Layer 5 of a small transformer language model trained on English Wikipedia (10 layers, counted from 0, width 128).
A neuron adds its activation times its output weights to the MLP's output. To switch it off is to set its activation to zero at one token and run the rest of the model.

Output weights of the MLP neurons that the questions are about. A number n stands for (n - 500) times 0.00083.
n46: 636,571,574,619,622,728,435,218,327,739,319,384,392,413,505,619,569,404,262,449,544,656,509,252,481,664,482,516,550,726,470,388,314,494,605,635,452,469,671,600,495,491,566,596,505,530,665,433,541,732,761,428,331,583,493,364,600,662,490,566,664,531,521,607,622,299,715,618,428,492,395,673,539,180,392,667,540,412,532,493,556,426,329,609,596,435,500,671,660,799,511,289,476,552,619,799,412,441,194,603,738,588,762,375,493,774,350,324,563,520,492,207,267,76,472,302,485,665,804,391,522,626,564,274,586,491,503,742
n93: 507,392,571,428,474,423,502,659,494,406,554,180,578,738,539,285,644,521,440,412,469,474,353,446,419,459,494,533,636,344,588,731,536,502,615,171,619,609,575,536,568,388,691,328,388,594,595,551,725,479,470,529,355,511,566,474,399,418,576,495,407,351,550,352,416,516,481,684,442,632,594,571,510,569,709,575,438,459,460,480,312,606,630,288,397,540,398,448,386,446,576,319,584,494,480,555,404,282,456,566,492,571,623,589,364,293,515,479,252,619,399,591,568,707,479,470,335,415,362,891,391,326,586,611,520,524,411,641
n94: 424,540,644,369,394,295,484,324,506,535,701,627,524,624,456,409,523,558,376,581,432,498,605,426,381,667,528,573,333,672,467,493,602,374,531,315,584,390,709,555,427,285,444,381,530,589,437,478,766,575,616,605,594,360,655,442,449,667,375,658,674,590,432,225,525,576,622,566,273,535,503,573,615,459,394,744,398,454,681,641,473,312,463,512,415,413,394,466,428,402,533,555,447,547,465,462,476,630,445,240,342,245,618,487,452,559,535,582,419,537,412,691,649,550,512,642,506,553,453,506,549,459,625,413,340,465,485,694
n124: 544,470,706,422,607,391,451,546,229,599,644,660,441,624,713,319,296,350,369,512,456,324,582,540,549,523,450,472,636,689,477,291,681,501,481,538,653,299,491,382,492,447,517,229,287,469,582,637,577,494,551,436,429,574,583,537,485,375,557,405,718,414,448,256,700,451,544,461,571,536,685,439,548,623,527,487,691,268,512,215,470,451,509,584,299,595,461,685,498,525,528,696,329,709,493,453,485,628,324,354,463,365,430,515,400,448,535,651,483,544,505,609,694,674,476,771,450,403,620,422,678,579,387,561,469,354,468,369
n169: 578,544,535,605,524,453,348,436,585,515,681,567,729,592,481,450,480,523,473,355,339,413,538,660,544,383,528,631,495,340,552,611,426,500,451,511,394,342,313,506,308,395,505,276,448,354,575,544,546,462,614,634,401,601,409,773,419,446,299,407,667,619,511,500,382,434,515,544,585,451,595,529,650,567,472,577,289,579,678,633,239,272,276,476,435,416,552,590,490,375,829,570,421,377,505,504,415,527,686,468,665,507,505,572,789,704,604,588,523,421,334,520,301,492,554,614,370,471,722,437,610,429,485,387,413,473,318,476
n175: 405,672,442,579,567,459,520,416,510,571,510,582,347,385,472,578,701,416,538,508,438,462,456,449,712,459,459,416,537,534,550,470,524,482,506,386,514,459,280,603,494,431,502,404,394,675,452,401,467,485,527,638,436,477,388,442,496,554,542,487,564,444,485,511,522,540,400,635,400,424,486,361,694,741,555,342,527,487,368,519,615,583,542,466,553,518,434,467,478,562,431,566,558,428,370,445,490,408,562,514,302,491,564,588,500,398,566,606,454,413,397,556,388,638,436,619,551,416,286,536,534,462,694,567,585,474,520,385
n205: 504,518,545,714,711,552,529,538,515,461,602,475,556,654,389,429,452,653,511,721,486,476,554,385,483,451,658,452,546,422,472,390,481,686,629,506,541,454,553,366,376,541,465,735,320,740,394,591,491,386,494,513,445,449,586,626,554,409,483,652,501,478,576,516,497,304,473,470,611,602,534,405,253,483,359,440,569,618,534,445,548,385,602,472,430,205,501,559,415,378,324,534,618,575,497,497,430,514,535,660,624,643,519,438,492,571,416,612,521,396,568,519,580,419,362,649,587,371,574,545,459,532,485,529,602,704,518,545
n209: 464,424,468,444,405,382,536,568,439,432,520,668,585,336,522,321,636,491,468,490,471,448,485,304,521,541,322,629,481,676,336,402,547,575,436,618,505,321,488,543,451,500,599,472,566,486,346,483,520,525,356,483,606,459,591,569,441,616,536,457,551,634,409,498,493,512,556,611,494,490,527,593,437,571,508,538,420,637,579,548,695,614,394,487,428,544,491,402,537,552,479,354,467,616,419,305,331,489,480,447,516,400,549,545,711,539,461,455,628,452,374,638,665,747,582,356,374,597,608,653,401,556,374,494,489,429,407,484
n237: 566,564,313,618,483,570,429,587,409,497,660,441,612,424,422,516,549,521,530,419,456,379,381,760,392,562,561,481,601,551,636,523,339,531,525,542,606,447,729,475,353,456,500,449,518,562,570,548,523,499,495,518,436,533,413,464,503,439,466,559,460,445,451,555,409,441,350,294,408,484,476,526,377,275,404,549,402,514,446,449,239,546,482,589,494,477,553,426,367,594,435,540,373,488,523,517,406,552,489,572,582,574,739,527,479,522,696,351,682,496,538,446,474,467,311,507,484,458,514,520,536,611,321,655,664,456,380,579
n241: 517,503,409,662,284,449,516,331,362,594,503,438,429,431,680,606,667,639,439,354,485,458,475,533,371,405,380,387,978,154,438,569,405,436,413,486,506,691,424,509,452,604,211,402,542,375,293,506,306,589,590,599,586,465,350,605,421,653,628,348,620,410,492,304,678,286,536,349,430,742,325,561,458,454,439,419,479,639,579,388,314,267,722,499,523,402,521,594,699,453,481,361,486,236,451,362,376,595,295,834,329,422,368,749,673,487,414,556,536,333,428,521,791,320,487,420,463,679,632,630,591,667,482,586,551,476,674,414
n250: 530,510,424,588,522,517,483,445,535,515,622,481,560,457,431,764,469,609,636,455,446,542,555,459,424,503,635,318,367,521,431,482,415,458,648,392,609,425,656,536,575,423,433,596,540,581,427,618,504,520,296,374,401,594,369,478,466,454,312,502,447,471,567,382,549,507,538,378,553,424,398,356,282,501,424,541,496,425,551,483,517,456,499,471,429,459,687,388,534,443,497,612,462,752,541,585,403,564,718,455,609,469,569,602,497,608,675,422,656,301,484,493,504,374,452,569,399,516,606,389,541,576,453,594,553,554,511,581
n270: 631,504,438,522,619,305,408,469,676,467,654,521,654,673,548,529,551,523,192,630,535,413,629,388,364,240,358,475,513,488,644,557,572,273,499,410,429,409,451,421,684,482,520,498,492,392,472,467,564,395,334,525,534,439,594,660,412,532,413,446,594,262,402,541,404,342,522,502,539,264,351,552,462,260,609,352,612,593,563,488,846,489,569,599,634,413,275,594,539,541,553,408,625,673,494,586,708,533,639,518,426,529,425,698,523,464,372,529,313,444,502,524,473,563,566,388,524,381,443,402,888,628,741,695,354,520,483,344
n274: 476,308,492,648,542,501,379,334,551,603,594,698,517,592,451,494,461,496,404,676,489,641,459,575,344,602,324,280,421,445,388,474,563,643,558,378,485,675,480,326,439,489,590,309,609,691,557,571,572,618,598,412,634,370,564,427,598,520,573,382,545,544,526,456,428,367,356,467,419,682,614,438,406,519,426,707,411,680,513,542,515,196,446,544,582,579,463,617,409,414,619,486,334,650,428,526,399,481,315,746,561,568,827,472,416,415,355,488,299,550,390,610,351,573,436,640,341,740,608,525,380,468,516,539,497,540,469,456
n290: 595,434,443,577,489,478,606,618,503,515,446,544,617,471,432,682,667,481,528,586,538,766,510,664,386,545,559,486,449,450,535,352,597,324,606,550,557,386,466,698,702,662,458,559,435,652,578,492,788,482,449,439,545,436,422,480,578,412,525,140,476,616,446,426,735,291,443,406,541,469,476,511,554,502,374,469,667,508,601,588,626,375,416,435,732,503,505,389,564,474,494,583,449,721,571,486,564,308,558,397,589,431,590,561,607,479,533,336,696,316,467,499,545,414,392,314,371,606,604,419,333,507,611,537,544,546,424,418
n373: 451,648,378,501,391,556,260,404,689,408,486,428,489,549,455,572,668,348,486,549,232,228,609,510,312,524,584,357,440,390,517,362,386,652,404,422,560,466,386,525,364,614,298,462,524,662,605,624,374,429,586,461,735,586,372,490,752,549,630,300,429,443,470,693,573,311,486,536,647,484,500,456,625,275,532,527,546,486,665,636,499,591,534,436,605,393,392,753,529,575,582,599,496,513,401,215,518,427,749,432,443,419,531,616,426,329,587,551,481,586,734,346,484,358,426,312,491,602,455,361,426,611,474,567,632,521,468,313
n377: 461,606,537,461,513,370,265,609,591,448,509,426,625,545,477,416,493,381,460,672,562,452,369,563,477,547,502,576,391,496,375,499,492,438,520,673,507,576,540,411,548,519,563,455,487,311,589,500,575,522,319,414,416,473,405,397,449,264,428,611,384,482,521,638,309,487,538,680,527,626,496,564,634,349,368,440,431,517,523,662,584,395,557,441,562,773,423,431,438,476,544,693,511,688,496,513,477,506,539,529,379,534,501,582,570,557,470,499,234,439,456,496,361,472,430,506,586,366,436,439,612,552,447,671,665,440,591,481

Each question names a token from some text and the token that comes next. It shows the activations a of the neurons there, in the order above. A number n stands for (n - 500) times 0.0087.

Then comes g, the gradient of the next token's log-probability with respect to the MLP's output, scaled to length 1. A neuron's effect is roughly proportional to its activation times (output weights . g). A number n stands for (n - 500) times 0.0007.

"lor", then " |"
a: 807,494,491,493,499,481,483,498,578,497,556,499,481,487,579,500
g: 328,310,651,430,390,616,553,387,577,453,402,672,521,415,366,444,629,632,296,586,523,508,438,430,419,478,389,357,494,489,588,472,619,516,452,495,497,677,628,763,239,215,536,390,626,347,496,623,733,478,500,394,586,569,589,490,693,563,218,530,575,588,471,502,657,531,648,567,454,594,557,530,471,427,391,853,597,622,524,192,538,538,609,624,459,625,615,282,770,420,607,228,277,604,585,748,234,529,268,459,519,539,479,592,518,636,502,406,523,466,283,536,408,582,520,499,604,476,536,508,556,389,567,324,243,500,462,355
Which neuron, switched off, raises the next token's probability most? n373

" on", then " Acc"
a: 492,644,482,490,483,500,495,481,591,499,546,498,492,493,499,500
g: 434,614,449,478,454,556,424,505,673,540,368,247,436,691,342,639,657,644,599,562,180,444,390,468,652,543,445,522,734,556,416,627,571,580,419,269,677,520,538,465,383,357,449,371,339,369,437,577,445,452,320,511,507,346,401,519,396,324,613,525,449,518,813,673,377,544,414,546,486,498,442,338,637,552,564,749,658,297,404,710,661,314,406,564,502,359,528,601,493,494,440,358,365,604,502,567,434,428,511,271,298,684,734,544,499,495,644,678,406,521,649,364,330,551,485,635,533,459,211,547,741,624,599,659,473,685,612,301
Switching off which neuron hurts the next token most? n93

"ti", then "rem"
a: 500,495,498,854,500,500,498,492,495,499,622,495,627,481,652,481
g: 417,157,315,431,445,664,546,553,568,554,605,458,417,242,567,543,720,551,355,529,446,306,502,502,525,638,665,362,533,525,618,164,473,360,290,427,633,362,659,610,653,455,352,472,605,502,446,425,533,366,484,308,494,611,629,476,516,498,738,613,581,587,589,574,647,351,547,460,514,652,595,673,725,390,625,616,573,236,530,573,528,392,505,681,614,566,558,474,559,272,578,478,314,364,478,367,520,356,704,333,295,494,735,409,425,439,459,451,341,724,399,599,604,540,516,651,667,560,427,375,658,505,525,455,373,681,373,232
Which neuron, switched off, raises the next token's probability most? n250

" seat", then " up"
a: 482,498,481,500,619,498,492,499,580,485,499,496,495,497,496,492
g: 475,625,537,486,426,606,674,253,705,620,497,554,631,285,356,407,358,415,412,651,509,408,386,489,318,387,696,735,459,462,320,656,424,628,371,514,460,543,403,487,527,495,401,637,536,540,556,648,504,597,434,456,445,422,473,485,450,665,345,637,766,545,501,592,397,534,548,398,646,705,630,651,653,253,365,761,257,433,376,461,405,342,471,269,324,623,514,555,375,577,359,519,389,631,289,368,497,346,604,431,703,327,589,577,523,576,640,375,498,480,478,596,665,372,498,738,657,494,403,384,803,264,486,549,464,702,571,345
Switching off which neuron hurts the next token most? n169

" war", then "d"
a: 499,495,493,500,535,500,483,492,593,494,525,482,488,487,499,481
g: 595,714,446,464,527,463,563,570,532,496,453,579,333,709,498,464,391,194,495,482,348,546,637,610,509,352,585,536,507,479,388,425,363,457,495,608,657,342,479,222,366,893,258,310,591,539,545,486,388,330,654,482,691,573,414,697,498,480,692,537,405,633,589,591,419,477,454,693,685,623,525,731,327,419,437,488,545,320,642,334,322,286,296,311,471,492,565,579,491,456,559,533,298,470,803,338,610,478,497,651,528,425,377,372,568,435,291,597,557,509,607,599,564,432,562,573,172,551,449,474,640,632,579,707,513,621,441,442
Switching off which neuron hurts the next token most? n169

"iya", then "mi"
a: 495,500,500,495,487,500,569,701,498,500,496,499,500,481,500,495
g: 378,314,505,305,541,580,602,211,671,570,807,310,541,279,658,581,607,624,226,341,448,375,429,488,550,488,538,771,493,592,414,596,426,440,606,738,397,340,735,675,638,493,641,405,349,559,446,564,590,577,495,500,512,496,426,418,460,410,343,564,506,540,269,378,462,556,550,658,497,287,472,422,415,483,435,625,395,671,530,651,515,606,634,256,444,642,308,682,460,500,370,462,600,451,431,369,234,807,648,428,435,400,475,537,505,317,772,344,605,678,340,363,605,473,553,522,726,439,514,446,480,593,543,595,484,526,551,452
Switching off which neuron hurts the next token most? n209

" Sam", then "ant"
a: 500,481,500,498,485,500,484,500,484,500,481,499,500,641,500,489
g: 521,378,406,390,453,335,617,563,419,460,533,434,255,607,490,594,514,373,578,568,517,341,698,505,444,348,315,633,553,749,488,517,479,420,537,617,608,152,472,373,414,555,403,280,471,627,429,580,651,466,611,482,622,565,647,440,611,678,843,482,308,443,301,498,682,653,367,388,554,584,697,559,689,665,676,696,666,462,277,655,578,582,474,594,514,291,619,353,263,339,558,655,414,181,451,508,603,458,593,410,396,613,606,390,444,544,513,354,522,602,527,618,508,506,434,491,527,763,557,431,292,305,564,357,436,427,383,523
Switching off which neuron hurts the next token most? n290

" -", then "0"
a: 481,499,500,500,500,483,500,497,582,500,490,493,599,488,481,603
g: 399,690,446,370,536,344,373,523,381,667,636,487,618,739,448,566,566,453,614,577,375,448,483,576,560,600,329,475,651,470,291,695,351,500,469,570,256,396,604,492,663,659,559,468,235,470,592,492,550,480,373,409,324,480,731,826,243,436,476,505,425,502,204,593,361,532,536,579,446,589,374,551,618,715,390,383,346,551,597,683,600,456,464,526,511,554,529,708,434,529,364,715,630,470,677,464,488,589,632,432,782,594,363,252,361,449,491,314,400,520,780,576,526,585,515,504,447,541,358,475,330,397,607,500,423,495,529,148
Switching off which neuron hurts the next token most? n377

"h", then " Par"
a: 500,497,655,496,560,491,496,500,486,500,631,500,669,485,490,481
g: 449,352,440,482,677,450,596,510,408,454,237,590,294,661,550,311,423,668,409,510,763,343,583,429,574,379,393,572,550,608,419,452,375,676,603,364,599,616,563,302,643,521,378,704,249,422,446,694,578,659,518,423,348,565,530,641,395,389,413,494,206,563,575,460,747,301,548,575,375,712,449,288,642,785,477,243,271,305,501,450,525,383,578,477,535,597,682,821,590,548,426,477,524,607,358,577,496,504,478,405,531,614,551,356,444,537,520,463,624,331,717,656,520,425,424,487,577,508,295,541,550,360,442,507,648,456,496,712
Which neuron, switched off, raises the next token's probability most? n94

"ll", then " ("
a: 492,485,516,500,500,500,481,499,692,494,517,484,484,481,481,500
g: 564,445,625,541,580,318,617,364,373,466,532,708,373,590,542,576,512,534,426,680,478,722,451,664,476,547,393,359,345,640,79,604,541,312,597,575,511,428,283,393,595,283,444,531,525,544,487,619,655,424,516,535,399,334,382,395,405,482,513,611,637,620,726,364,730,489,621,459,415,499,433,719,665,595,396,454,270,349,739,480,390,368,393,398,343,673,467,480,510,626,437,338,653,470,443,237,593,346,469,782,308,403,632,509,527,601,621,522,622,598,451,497,364,391,556,341,365,725,474,546,698,582,420,698,592,331,577,528
Which neuron, switched off, raises the next token's probability most? n237

" (", then "No"
a: 500,495,500,494,498,508,498,702,481,492,491,482,486,499,500,497
g: 571,639,562,645,522,580,294,467,474,538,476,254,534,437,650,373,434,662,538,288,606,381,591,357,520,551,402,390,628,402,537,430,716,359,476,234,583,596,497,652,610,526,429,410,467,522,501,446,615,711,396,348,250,453,463,390,645,477,349,311,383,226,723,479,781,395,678,649,600,426,642,729,549,546,429,538,447,614,492,323,554,251,378,559,661,476,579,636,478,557,639,554,573,615,404,545,508,500,537,292,446,421,488,737,673,405,495,653,456,207,558,711,423,590,425,548,432,637,450,360,736,357,464,283,532,655,455,294
Which neuron, switched off, raises the next token's probability most? n209

"|", then " Gary"
a: 500,493,491,499,495,721,499,483,486,486,485,500,482,484,500,522
g: 459,580,496,767,598,528,677,538,581,597,414,568,590,499,602,314,402,224,624,494,348,431,679,527,517,348,377,754,289,464,780,410,489,527,539,592,674,292,562,444,424,491,562,649,574,547,486,548,481,591,405,654,565,619,360,438,472,539,423,348,505,549,604,550,512,434,538,609,423,751,406,491,487,601,756,215,666,385,402,198,553,775,449,356,481,713,408,460,397,442,417,349,322,622,305,503,532,380,511,508,562,615,531,217,663,580,462,433,467,309,488,437,328,451,314,563,248,447,397,517,689,440,435,514,739,641,489,685
Switching off which neuron hurts the next token most? n175

" Association", then " Act"
a: 481,499,481,500,491,500,665,485,570,498,484,498,499,487,499,486
g: 559,616,591,589,743,484,565,560,559,609,408,461,423,573,235,648,325,455,444,435,430,526,582,738,514,435,507,570,675,431,710,535,521,582,345,562,360,447,435,579,199,589,474,420,526,663,511,316,564,500,388,400,477,714,446,704,475,362,750,189,502,371,492,696,529,592,401,337,747,737,412,303,529,470,515,366,671,472,564,588,435,518,730,476,547,242,297,543,302,607,420,499,444,656,285,424,411,378,624,562,680,352,602,404,445,464,538,646,288,446,449,619,596,419,627,599,624,301,426,611,193,527,590,567,372,538,473,479
Switching off which neuron hurts the next token most? n205

"dis", then "h"
a: 499,486,497,498,499,500,639,482,569,546,552,490,577,495,486,497
g: 462,229,454,619,414,638,543,445,596,567,571,448,499,327,609,608,506,322,344,529,601,531,657,739,539,683,584,503,250,499,324,450,493,698,384,526,534,568,640,281,523,549,409,568,260,442,365,422,417,392,333,713,497,474,677,513,790,647,594,530,350,473,524,496,601,536,359,559,489,456,654,544,424,297,396,710,660,598,541,619,504,429,563,428,425,619,355,510,449,484,273,364,653,559,342,674,563,661,675,705,261,434,384,468,467,372,685,470,351,629,345,517,639,555,521,571,278,643,381,392,391,528,858,497,258,442,384,432
Switching off which neuron hurts the next token most? n274

"|", then "  "
a: 494,495,525,500,492,676,496,499,481,493,523,480,516,481,500,506
g: 712,357,441,362,617,645,441,566,687,316,622,298,456,360,585,655,492,412,635,341,479,560,491,342,570,312,636,350,494,736,467,360,358,515,319,439,228,361,388,374,506,365,589,455,704,554,322,510,351,710,406,619,409,526,593,699,688,385,514,561,419,541,465,566,671,490,560,726,547,439,399,221,471,636,560,494,432,606,777,603,449,419,604,627,558,460,627,430,439,514,673,438,514,619,293,479,622,399,513,672,432,457,639,682,328,500,376,604,548,412,292,359,385,542,608,535,616,318,384,863,604,477,573,539,424,553,452,285
Switching off which neuron hurts the next token most? n175

" 7", then ")"
a: 500,944,810,494,480,481,487,572,483,500,483,500,484,500,499,500
g: 598,660,354,312,540,407,565,393,348,654,518,611,542,455,480,441,384,566,659,598,312,437,215,423,674,638,568,458,532,476,495,433,585,458,500,312,516,510,540,541,350,389,732,467,470,403,566,334,693,562,602,531,454,451,321,819,536,633,589,317,417,920,441,748,605,523,634,532,458,529,727,423,346,445,706,728,764,455,453,653,513,288,249,429,599,331,325,462,589,446,631,310,451,531,355,512,432,372,331,367,442,424,650,538,476,390,498,515,227,413,542,422,635,337,585,519,450,657,530,432,542,522,628,395,658,508,505,605
Switching off which neuron hurts the next token most? n94

"\n", then "-"
a: 499,488,499,490,500,494,487,767,571,495,492,582,492,482,500,484
g: 677,413,513,538,391,264,757,402,558,428,503,507,765,459,537,249,535,396,560,469,769,832,612,536,457,511,604,480,662,538,220,466,520,497,492,452,444,581,206,636,549,680,369,493,562,547,471,576,422,391,540,470,458,416,696,688,587,649,624,308,599,591,568,432,764,705,252,417,280,558,555,625,477,361,557,658,481,471,406,362,540,552,518,313,543,483,541,544,508,619,287,417,549,368,468,367,480,512,567,604,510,224,642,452,645,286,455,389,485,424,367,331,518,309,519,450,281,751,660,670,427,332,525,486,524,457,438,614
Switching off which neuron hurts the next token most? n209

" Ka", then "du"
a: 500,496,496,499,500,482,484,520,660,500,481,497,483,487,495,483
g: 679,602,507,423,327,491,562,514,357,578,677,372,616,658,588,348,627,469,464,472,505,580,641,267,655,491,455,494,535,585,350,467,352,605,462,448,576,581,539,414,495,632,367,357,323,478,556,602,352,628,885,714,383,591,560,534,300,398,314,538,389,570,460,780,372,336,424,383,401,423,617,578,546,366,638,515,380,580,367,481,441,686,422,668,407,313,666,622,363,553,458,693,298,509,558,539,600,428,523,453,448,654,394,311,461,658,434,327,581,681,749,362,529,614,690,280,464,254,371,657,603,238,568,416,626,351,594,542
Switching off which neuron hurts the next token most? n237

",", then " was"
a: 500,640,495,497,496,499,488,493,674,500,495,495,493,488,500,481
g: 526,686,754,455,650,322,491,658,490,476,437,390,248,460,459,464,638,259,425,671,490,225,361,616,562,562,608,617,529,643,599,572,344,430,422,740,120,383,321,614,619,607,561,516,596,414,485,559,521,454,692,627,536,458,657,620,433,421,401,493,388,363,651,535,529,669,513,564,205,305,486,609,336,588,568,452,582,687,694,494,604,567,510,402,432,639,437,392,574,567,539,538,325,577,448,608,298,481,435,615,559,318,463,596,262,549,360,375,391,430,489,398,566,485,435,700,655,704,436,483,479,472,486,667,105,448,487,607
Which neuron, switched off, raises the next token's probability most? n237

"mun", then "eration"
a: 500,489,498,493,495,498,498,495,495,490,518,500,618,527,791,492
g: 562,276,571,385,438,445,499,443,704,554,581,294,403,120,519,779,541,409,357,682,502,434,415,619,345,640,756,269,425,343,389,536,478,488,366,457,531,399,708,680,445,520,530,515,590,505,544,444,477,391,612,630,472,578,480,451,564,312,481,431,500,379,390,585,575,350,336,478,698,416,566,386,355,536,274,575,527,613,389,869,754,650,532,786,638,363,474,389,512,405,504,596,676,426,276,357,372,479,550,507,255,626,701,388,411,488,485,595,404,495,431,506,603,571,604,522,702,513,536,574,614,551,567,342,472,501,765,421
Switching off which neuron hurts the next token most? n373

" Pur", then "ka"
a: 500,542,500,500,500,499,534,497,704,498,581,485,498,480,496,482
g: 601,663,649,446,381,397,582,237,647,745,400,521,563,357,547,468,475,405,418,385,570,502,517,467,541,371,574,334,294,333,466,679,537,534,556,441,517,624,585,539,420,517,590,285,345,424,437,446,389,559,370,695,455,532,401,552,731,440,617,462,542,743,457,330,677,432,398,674,438,355,367,447,449,318,512,328,576,525,555,687,344,270,707,252,824,509,301,639,600,444,367,449,570,498,487,588,572,567,852,607,729,327,429,306,556,669,576,646,397,605,269,520,624,514,436,643,365,470,497,430,397,715,487,544,351,561,571,576
Which neuron, switched off, raises the next token's probability most? n237

"ria", then "ti"
a: 497,498,485,497,500,494,502,481,650,484,500,494,522,486,817,489
g: 418,789,566,515,550,377,525,587,440,500,547,441,456,519,495,495,512,628,394,269,518,635,587,277,345,619,445,305,478,459,637,632,492,466,484,573,456,334,408,584,573,641,486,313,327,567,755,666,506,449,502,399,437,274,332,267,476,447,637,448,621,257,618,649,640,565,695,489,323,211,311,799,713,397,470,650,669,601,492,475,307,314,278,402,550,338,431,508,553,677,624,735,332,594,385,681,584,387,535,440,544,554,596,392,471,531,361,709,514,330,448,368,586,427,670,619,491,502,633,566,338,519,692,579,505,467,627,406
Switching off which neuron hurts the next token most? n373

"|", then "\n"
a: 481,489,481,499,500,492,500,495,485,907,495,500,531,500,489,483
g: 519,714,480,420,505,338,424,324,345,544,413,728,483,608,442,476,456,536,646,484,765,514,367,256,341,242,578,104,709,609,491,401,518,315,389,472,478,531,493,537,493,423,540,295,432,534,496,681,688,612,592,399,542,436,432,408,673,865,473,597,602,308,351,325,497,470,728,491,366,274,429,277,450,565,411,673,691,357,609,692,451,570,656,649,371,369,410,496,473,597,576,648,643,447,472,542,601,418,236,461,400,530,565,420,584,458,611,701,377,456,522,506,443,729,522,504,445,522,527,504,433,557,501,526,748,470,663,519
Switching off which neuron hurts the next token most? n241

"l", then "k"
a: 500,493,590,481,500,500,480,488,500,499,507,500,606,500,484,481
g: 612,696,426,330,592,353,456,597,695,540,463,476,671,406,338,619,470,417,453,459,439,675,377,552,526,437,490,340,579,228,491,619,433,401,657,340,438,659,409,674,315,560,373,554,390,262,369,544,374,484,614,465,597,550,604,423,709,511,715,731,393,562,760,430,506,627,294,433,767,542,536,355,217,322,519,440,653,270,415,602,595,538,542,616,610,424,400,479,377,519,469,375,625,579,356,351,500,431,665,713,366,569,438,231,613,692,489,608,483,524,344,649,485,628,414,571,514,613,393,637,394,738,422,643,268,589,467,435
Which neuron, switched off, raises the next token's probability most? n94